Layer 9 of a small transformer language model trained on English Wikipedia (21 layers, counted from 0, width 96). Numbers have three digits each and are written without spaces.
A neuron's activation on a vector x is GELU(weights . x + bias), where the dot is the dot product.

Input weights of the MLP neurons that the questions are about. A number n stands for (n - 500) times 0.0009.
n13 (bias -0.016): 531495522505117622585694616406685570762324382542420441556804346393518538396452681480427403508607513762489376523442488704573495705439501508737421438599494349525314391504605609586617540375359468433490401443598423317569417613570398427487459445515404696488586531642377284440564463444496523550
n16 (bias -0.104): 254455555454172593419515501251554426743372393691434560449507409519407354471556760185515507358585629479481409476626260793359541779485327347726662649573509316667332529465554436773585385602641449507521637435743521404493618534491646477485642510308490485272509485644403492325525461556513449451
n18 (bias -0.022): 587526543415325498567513530369484513450498556411488370482520409592407332619550590278631671427484445567605595519619377494534316311501526615671522487587666283366496467621465537575459494428563433410786466430552318499449708337490389306411618404489675646689531593503555573727362539518442624340
n21 (bias -0.027): 476335755516444684263216587268584690453433596388303370708565431258529572410638576489742373543535543517561412570636444707548613515571309304437496624548526383485444537564585570537571650335330566454502575358645460560044672539452472337295527495578510505329409511498422383506573137594299183550
n24 (bias -0.053): 508387629610339393534439430461461484853353529519541443483409413495636422531513406475594599394225614574637570531545227451472312709515538420404509384441737328649405520635518748316477150526356536419580401285626484604579654376374628380607599568421481298525711529639402627548496398605378520262
n25 (bias -0.028): 564335410653510556749518533640790475564481493589458276425350498480542279556491509437716402562481395640559586546417536325514451502260375503644539396490503472426403378428518599462446549472409401477525457450649428396663341697517482465481452703321638534491506678502385322662619505646699402433
n53 (bias -0.030): 304439650409192605495601527345616635682661295596466617485442435415390340461555510442649477528426309549408424507447505506288643659514428445699652665584543578409321457414623441540542511568368772389721684531514579552436558519480592418455723527448370446587638608466539433405463281462475255312
n55 (bias -0.033): 435358376390650471677575506347693559458560430444445405387512557694342425632696457379612378597540540583522609409459516471302587534124324490577635528401423319823408454635712380457561410412625537618541493435476598510409427530645522361419559495460553462451701486473554569674596615531480588343
n56 (bias -0.036): 607502750646458458376618426500707504402393039606429351357423552488333355616477427418732563481521422548484543425486487367464551674237459539675759255649688614419444381231535450644635442478498594415562631455572535489501400689547548419403467564203492544308833484608640316527589320585674276530
n58 (bias -0.040): 545393674457422708435459511568600280513524444324433574596601473503661365434642741333411468502586656457444482559445434832412570351326319366431613461457523441492412557373363496649642422534391623312543340557510590405460525458523748451286603528237735386651540692589588346526501495587524400594
n60 (bias -0.044): 363494597428383489417320698455584712399609444608528291274570662486333514579600608462660426707489417475409622354432392400351726604314418477656683603803365357496361394210415573486545475414443373635702548575561317710416428542566447595496461554530437538286604481464720353398510454356456442525
n64 (bias -0.038): 550498527588630669397621346515635159398478590551586450384439344473470425349656747330463388458759606483428456197647477549525644532403358555425634610570269243739518525491411562582478757428540552672542383394459475457381392574338468558451563514414612551436410499630474230621601569655700592346
n68 (bias -0.045): 470505774623356394529465467218406720596459490430485346204313441649261511598589540330546638302508426498691543579521388395567484464393482352616463524599566614490547515415632341549389254374717417691536774538623333395519765294369461599501512449575271591661520540396587532650690527575364472587
n69 (bias -0.047): 380514527393453405530503507309709707460490395435465569511588560344312387500603612413762467608386340483445627334433420434291564740403491391614541479650494618653370430378591411503390521323559392610712692474520390498578607631509643597458552506424558429682738460594379682534389554415432414342
n70 (bias -0.026): 472562540534386410356564603428667490561382574438443451798411274363659505652617706497583487554232455566541567395677234582373669673631256531540541772601269425755418487485169535441617633259408331554533819447444296571483546283538530469519554807461478624375576383527578434259541407639399425468
n73 (bias -0.009): 631429753542468562391491504460587695651517433541524545596624525430348488496511444409512396271351672596545353387566369546235369490488487561433580592609513432527528473460408605433584472480375660482650558430540457430261477594545526550519556419511556441609592524446537612486438338433363559353
n76 (bias -0.047): 324435535373371632570502522325755530404621509423510465537686524299461546462507454402660456664633297476417444381577504392351668511489480418599591575646389524474425319393625637620478599444514471652571539512513500524523524647567474517354578568487532533617480483588560301552505444344528518447
n78 (bias 0.007): 507513511481513518474477519469511505529476482483501515513511537515528498510495490500476528496524511487510484509496475517526527513504521502523491545510497487508484478439513466513499471524502472519494514468490503493528499508499493492482502500473506504488473499527521520546491482524478504487
n88 (bias -0.021): 449507501304345638664617552429500511719568462424473583366574621578307562571524516513421458583576757494539526467502291378523409580413323470457533348554352393463352463447477486681480490452596468566467619558508410362360592380699453508559431620572450556606478527613486254271625346478529351732
n104 (bias -0.034): 478466593276374715559587375300565584647354461561504428568668640367323286337592473431398764510387373688452478313341450502484369619447395433516763731707369235589508506552493574590580444444578559449609684461570302449579495449574712331515489748466482375476713546423747591400503406391475360494
n105 (bias -0.027): 607466613718483546536465573068521401630465395670499308430648769275334594460524516203621413450613490424585594421701445565544344283522439446488665467388628646340333575274485460725335391481601440456476576286739449634583781499463455631138728554273329541744391692512327625275455515467558742463
n131 (bias -0.026): 479386435234384509480603612237517495474468472410460547440711421430569534542552483349318556447539636604382389360741521555383586546458579467468580584436385618537358474570418392474637505398480635643581557451506569527365778517446619461524554426583688507476525317616534488584531463492452678407
n132 (bias -0.041): 217472664402397340220565276537629409411536350307588512382454665530451336560681626473534643654390671598400493510399597486507579772575376482489597428373558264549451321611740498417663574260504511518533421499576602277579543523271480439570572464264619623762395427349344506657469527672422405510
n143 (bias -0.028): 537323453613521568488593580231600223508288459460478464460414669382380458592545324287765496242467355529594582501470580516374594327370426503642463646620446622539695505326551774701569259494727571622597473453622429523591619225382447440381802502355504621589655738338490436510397528384662659163
n146 (bias -0.019): 287492525405591523158489616564590602423639424472283409526579627406509414708593522440524552415568673413268610650707553546331676540372485386714723647441539594506510491515333488771539595315143714516452611416578450544390467439542562531430507596310423390567440439550286577461361311667485273581
n151 (bias -0.044): 724482639410379477605257508376512579546540477367395525557415370576495421499563631484498596717471615410405641579538414441605527208424403410612644734528446428416559572463353327321599390444369618427565583277628391506543631303674750302545669879538476401519504430509433413348641374436359700584
n158 (bias 0.015): 489465453328349453563619606413464627579444485451513609388557675475467487553783550451524695646406629459467602524677429559485396273447438534513584527492426286541458431499320386510562527297401431361624732355464539526378696341654461533497514531427513481609621500674555594456508436479428617285
n177 (bias -0.049): 477337572531356717523656274386493486460399308296470359509458448378439380666576807388573701334549573745573351195583651506583498705436432426556554655347241316725540443462674664540484348434540460540688375588649350409494494538537688327473560381496532467372350610332578313828566567555360582530
n180 (bias -0.026): 497461461403225784375384658602575571506473468603496537514449555255568577449697480272426469631517541390394300741543318700339545365434526175517606615529644523481396576676463509620482589573422576453649584426509595398439531518425626504401506473310738582574601534465452441476519264392447520399
n181 (bias -0.019): 306131454738386450479387352396632683362562353388397278788392579525577361661535616457622511586589537457512672495684448333556429575545371510481620584303420410476621506491607549727358686483344711498452681445622617462427604281439587431370976649443362478372349552552476371564767301461194593308
n189 (bias -0.038): 625511583427476574643384611209538366585529499388576341354549361550423427405523605266559651481337385535639662298533284527483514373492545498545585642639475386510424471689485367463496428389660415485827529155637330530326540473496555638403455622585570507603503388572524593618537495528335554302
n190 (bias -0.031): 418385686556447352600381508560766661538469381469501605443665641647411306652738469444799520418471456358319667427395500462448355574425432533679591416563568447470519351467539613594445434485415371483565635504530398508360504481400578505320476575523554662502634499610547286413339470385476459405

Each question shows a token from some text and the vector x that enters the MLP there. A number n stands for (n - 500) times 0.019.

" the": 524511498418474452485476568505451480492469482582550501526537449491495505495522522936495510485481538507513464545477504506539466472467544485507453465521487543506475539510456487481529535519478448458475478511248444497490544523468480552515491548527483516498484484520508495497512503497511523490
Which three neurons fire most, strongest first? n70, n158, n13

" |": 473520431458508483472489504506508565529524503536602544500539529487508477505539483647519457496518480466491452513495564470477542527455500523496528532485511543444499606551549512499462585491473543487528496506185583498508478472473499469521487489527503469437517478457443510526485539393489481467
Which three neurons fire most, strongest first? n53, n180, n55

" disc": 494549434507472496528540602478374454572507544580594520438444460432535442560385413676525467466471474486481478505474610527507513549557583556460494519505545599437453545489425418549441456468568488412468568537392514523560492484470459453456481472440456433528503509546529594525534549509606468453
Which three neurons fire most, strongest first? n53, n105, n78

"=": 538613519524529537474473525461424473498536542549568437477510569536497548519506506762517466500482522478574458494517505484498569456478490519497528531513485489412518611515495489500467510490491508514510543557265444525452478442450436445522418412521434483429496553468506535530498546408479513511
The neuron with the highest activation: n60

"–": 485505429530536445558540499450450505440479527511565510550518535512532486583485501732528503492488463505570469577528508455491492477500460632515514510440503436533549618545468495504460514496484476424520546585276448474504515538506432424442423481439511462512441473504540488542456544476493516482
Which three neurons fire most, strongest first? n18, n158, n70

" Democratic": 491464416492464456444532564483415499438557569477586573549503434483573566494369508756460445507474494551441456459449561532494528522513527477428479522490477608533423575496526455545507489550508517511480543595316520506503498513518477459450398480572478420579484483515582525489491557499497457464
The neuron with the highest activation: n131

",": 510429492511523441526494432511457491477465505473563549462511512537483465496569458841503495435508511522563502473446527444597466473558535524505553504470531527467508521530497497490496530507492512483404543523214449489509526450466498504539448509541488517526516499502506524563466542462515473513
The most active neuron and its activation: n190, at about 0.14

"er": 421535419476531499525472522451515548528531565537573606527552538495510510523292483679527408466568449502481452559563587469441528455498459517514493526506501569515461614502492505460444595487471486531369523525345515508452551516515436492482500530550476495496492485477452514509488539396490457516
The most active neuron and its activation: n76, at about 0.71

"-": 471558437440487451515527524493486485526515541532561507474564507495537526517486446690500478483477483523592480620509443499469482487512498596520513529469506565499467604536483441492470543486596463446532457562232468493475522531488447492493395488448466464553504443544469526513432550449534530480
The most active neuron and its activation: n158, at about 0.32

".": 485528467549485541468458497472515566527473583511616503488505528510541483487494521708469468504507480508523485493541452484531443510499474591525468479443500536466491566573503535490469572469507491457504486557224515491501478522490346477482508490546433541470479475468475489583568445476487495485
Which three neurons fire most, strongest first? n181, n13, n21

" 0": 528506470517539525493458485492494514513543543538560576554545443504537461460378484737535441481519506489458442484518614494470519520516482610496574492504552561422553588493497484480473505572478540468552486537291479500476443563438472380543467509515514449431464452503445523564432473461560491439
The neuron with the highest activation: n53

" (": 512504501557519468561450489560519507476461462498593540473521542558508461541568467775524496432476524470511487545494527523492443452488522654545508521462516509434544562491472474503494505516468458419494510518279480494487538471438471534450354477485491495452525512534505504483416604464486518506
The most active neuron and its activation: n190, at about 2.1

" Loss": 482496497507539531502475496444593523447533498512551540507474527495515515514305468750516463546554430462442497560490729432413619459475530535495544543489532559433490542514452501417481539447443587476493459582410507522579476550471436471500499449494472485523466458458446499606436504449555494511
The neuron with the highest activation: n76

" Que": 526518461440474512517560529481462521542556486495594519488481446485508535516231510701429501439501472532545440452523461509550464498557592563415460549513500481423452568542460486441457507417507537416513474496419544449585525526501503514595421441530503462523526414529487522557565506483476539548
Which three neurons fire most, strongest first? n131, n13, n24

" Mo": 532548437479488503461462565461531523478454518542592486521553520506542428519248483646451493511493446533527436554495523491558520328524499658480495545514508472444483578556460457479474559387513519410483543532417511520531561465451509502510434507556498490552533457474537511525475470454509492515
Which three neurons fire most, strongest first? n18, n151, n158

" who": 511540509489507532473529462484451476536469545537602538463517528466476408483450500799451471470498519478470469405425471483565464555591531513431542584506457506532576621488503521510502484522528551494441516534311507504510477502452544530484426558470441451495469455427490571477515502452477495544
The most active neuron and its activation: n104, at about 1.9

" FRA": 475535508447469516497516489486361503518547547509563572546491458530486484484272444741472465442456506512558457523460477516469553564552475530457460494447523498490456563514544399484476500624533491483550454539326572534497501525571517463562510467577508448481527488489483579534459512488418482545
The most active neuron and its activation: n24, at about 0.16

" 7": 537527543518500509508446486503483529460514489504582579570522475509509450457382490761468483446476501500541451494523656539465503444509557571458535557488501522488530575488466454430509522508524530469488528552236501465523481522459519427535476426502526507438479432503463494542426495499486541532
The most active neuron and its activation: n73, at about 0.16

"\n\n": 484533545519522556489493498510491493431486546492576484545500524512474472499568505838511502504470471496531487472522492453456458459482474515493510535530466504410547569498464517510468519545515466505538496560227446507482454452483460494482409555540468443481505523541554498560490579457477512485
The most active neuron and its activation: n60, at about 0.52

"ns": 508486505538511554464478507463561473483488542538557494510545545527501458499277489749497458512556503468538460646466581493486560453426520523475499493468520530457455600508456460460488569519443513488328509615401523489504491515473489523508466467513441496541404557494439503526459573439557455568
The most active neuron and its activation: n146, at about 0.15

"uli": 508476450523546496524466505454485546489472524519609499497518530529505522472248545671479456472535433475584412471515548509535481430513544537439407539451520557452449602536489509483421574436533537508402480529427526507517558533423471554449490482490443517563413518515504518518552587451522489505
The neuron with the highest activation: n105

" won": 519518507498562491455502477554497486453585513474530539574468489472518485480483490908467459541509433529452451580505640492508601512471523473524499494454495518484507565495523497509513523524447544433428467554416544475517411479464478403508482490489530428534431483418400567596459520503462471504
Which two neurons fire most, strongest first? n132, n146

" by": 463550481462528523544506480490488483476534588560587524481473486550553490502512507909545466501495493512481498542477460456505460537475494468534509537467506370472481530535528497480398538489505487533421438465318544561451461529500473525528430511495450471506471431480478533533529575489419517514
The neuron with the highest activation: n55

"Pro": 504595420428486521481518572445461497607509540498583540463447518509494509515261474646549525515436437504553533491501475500407487415534524563516413545489515559484433587615563481457477530472590475447497440461387500541498557488471477485513431455515487503523526469461537601550482503519468470483
Which three neurons fire most, strongest first? n189, n18, n24

" and": 491518480447550524536543478479421473502517528513586523514517544531497430527500554865446494471472482444536507522518466484548441466517492506522542526509485448526518578514443506492490559511499488507399541524260477488521476472505471479432396524467494478558509436475511464518529534476505564478
The neuron with the highest activation: n158

"bro": 501517459471536529458500526418486531593495524478609553528547509476417480501273490653508454434504469486529448445490501476526517481603510543383522575536468567523514612524475467498553511508577505462451440547352536516501482531519506527585443523521440433431452487560463552492482492462512484499
The neuron with the highest activation: n73

" been": 513487469515510603468502426565391459405539517493528460486534507491512502547480568945459468464524517485508469480484585492539510530512510483477529572497521528483562526496523516539486469575545462474435452528345474454494425457478492523536436539517498442390512429503501478490482580514495512493
Which two neurons fire most, strongest first? n177, n64

" mat": 475515462471505437494505498470395487418573527559564419469448462560539390517357471771489541488530531468526407590558552476525516519454640517503487507497571511427457570531497499468442565462491524470405577557490509462552512455437501463578545406478458441471441508501519497578546531498510525528
The neuron with the highest activation: n181

" He": 510509483462475568511491462538459505419504528508587497508565492440494430464333551742380503529571472503490471455484541488637495406518523573459545562569453476494567535494514513462442468542581552447472452566327454463520476516501475527582352540558476486467510530459539489499490470497546525508
Which two neurons fire most, strongest first? n104, n64

" E": 519562445458488550476502510430474488503512524575550479515506542548485410515239465745475478480540494550530463497503489480492483393495525637443519551524545495485508575558453500468466573481511517417538441482377489528494477479480500471544489529561531474433550490538495564491440472453503506512
The neuron with the highest activation: n104

" January": 482466516516471543472532489409456575513542514459556542514501541470538437500408507740487461447485488505589414498486629471469493512514520521449430547450525524509447614503525503454489574468504523450534541579265517486474569581490538501472449447527461481468468482515510472543503519478475441566
Which three neurons fire most, strongest first? n21, n53, n177

" The": 501534514412448449456489540496458474470527531568578499468536511483550528458465539828436476514481532496500489530425490507524543420457545501442479526531451510502500551510464495456520581486470493419530456527261453502491488501509476619538425575543484473493459450524527518493558528490522531521
The neuron with the highest activation: n60

"|": 522605494445487533487454539452476548479494510533590509533432447515505427507512546633518485460467497458516518454485553491433439445424568509533467445502539587476511570540478469542503522466522514488501525506178535463537508532497493450488421476510520504496513498505542522558447573506503499551
Which two neurons fire most, strongest first? n18, n69

"\n": 461490561469538529482512485510533519457536545485571546546517463527499425492544509769543491530550432486477474480474476458481467466515420588503496484523433568407515532530482489492500571553495455505597483581225470475494428483464451506517439536510460466577508467502548509532458561480524520513
The neuron with the highest activation: n190

"emi": 507507524513541489440472532524443468479506477472617464473467515494521523469408514667492492454431379487567470502530531471506478542540636519474450497492571611485502624503507454427549466405529539514512472451429485506575603531348440513483469497500431487516465454498507563578496602448499505438
Which three neurons fire most, strongest first? n68, n24, n189

" scholar": 502530471512504436540513529511366505555574545511550556481395468504514546507321480789495450415517505469449444471484422539554459516571568458464415524513534625482442562487508442494437473574506468529452549571403534485548570489491479539531480448563455436568509497487501507571477548426449521523
The neuron with the highest activation: n68

" line": 488591459525542516550506500495494514457471417551537501488472538499498488486333408827515520509537415452567468550508560424508509480518530503513491474474546565456537537518468536491454496507549535544390440607365476463562443543491479452508423528405494508444513452521440535527506519479637515527
The most active neuron and its activation: n56, at about 0.91

" Sur": 473569504423568485444546520498457517476556518502546584475558510515549477532248532597464550500508426462488518554582551477434519350464517558542516483506545576416466593524414432399492601434490512447446557551440494459488534507516473506481453488536479468545437410513491541586543546493524505469
Which three neurons fire most, strongest first? n146, n131, n158

" A": 496498474426488511445440509489512510477489538596539572555509536545522509506310489864468522507498542514520454548449480533499466377481522556495521526516499508470532572532486462467472589453509519418528494497355464494444439478520482508549403550576500480457528461542506490477467471466543494526
The neuron with the highest activation: n151

" contribut": 496596487518532451503448539548484495524560548514546498522435487522565455502466528839532538459507424442483449576505551487512546561449555476548455492444567521434490583512474500452446492451441520467449468599514472471559453497403467473548503479465439440563376529467437496620495562431534472509
Which two neurons fire most, strongest first? n25, n132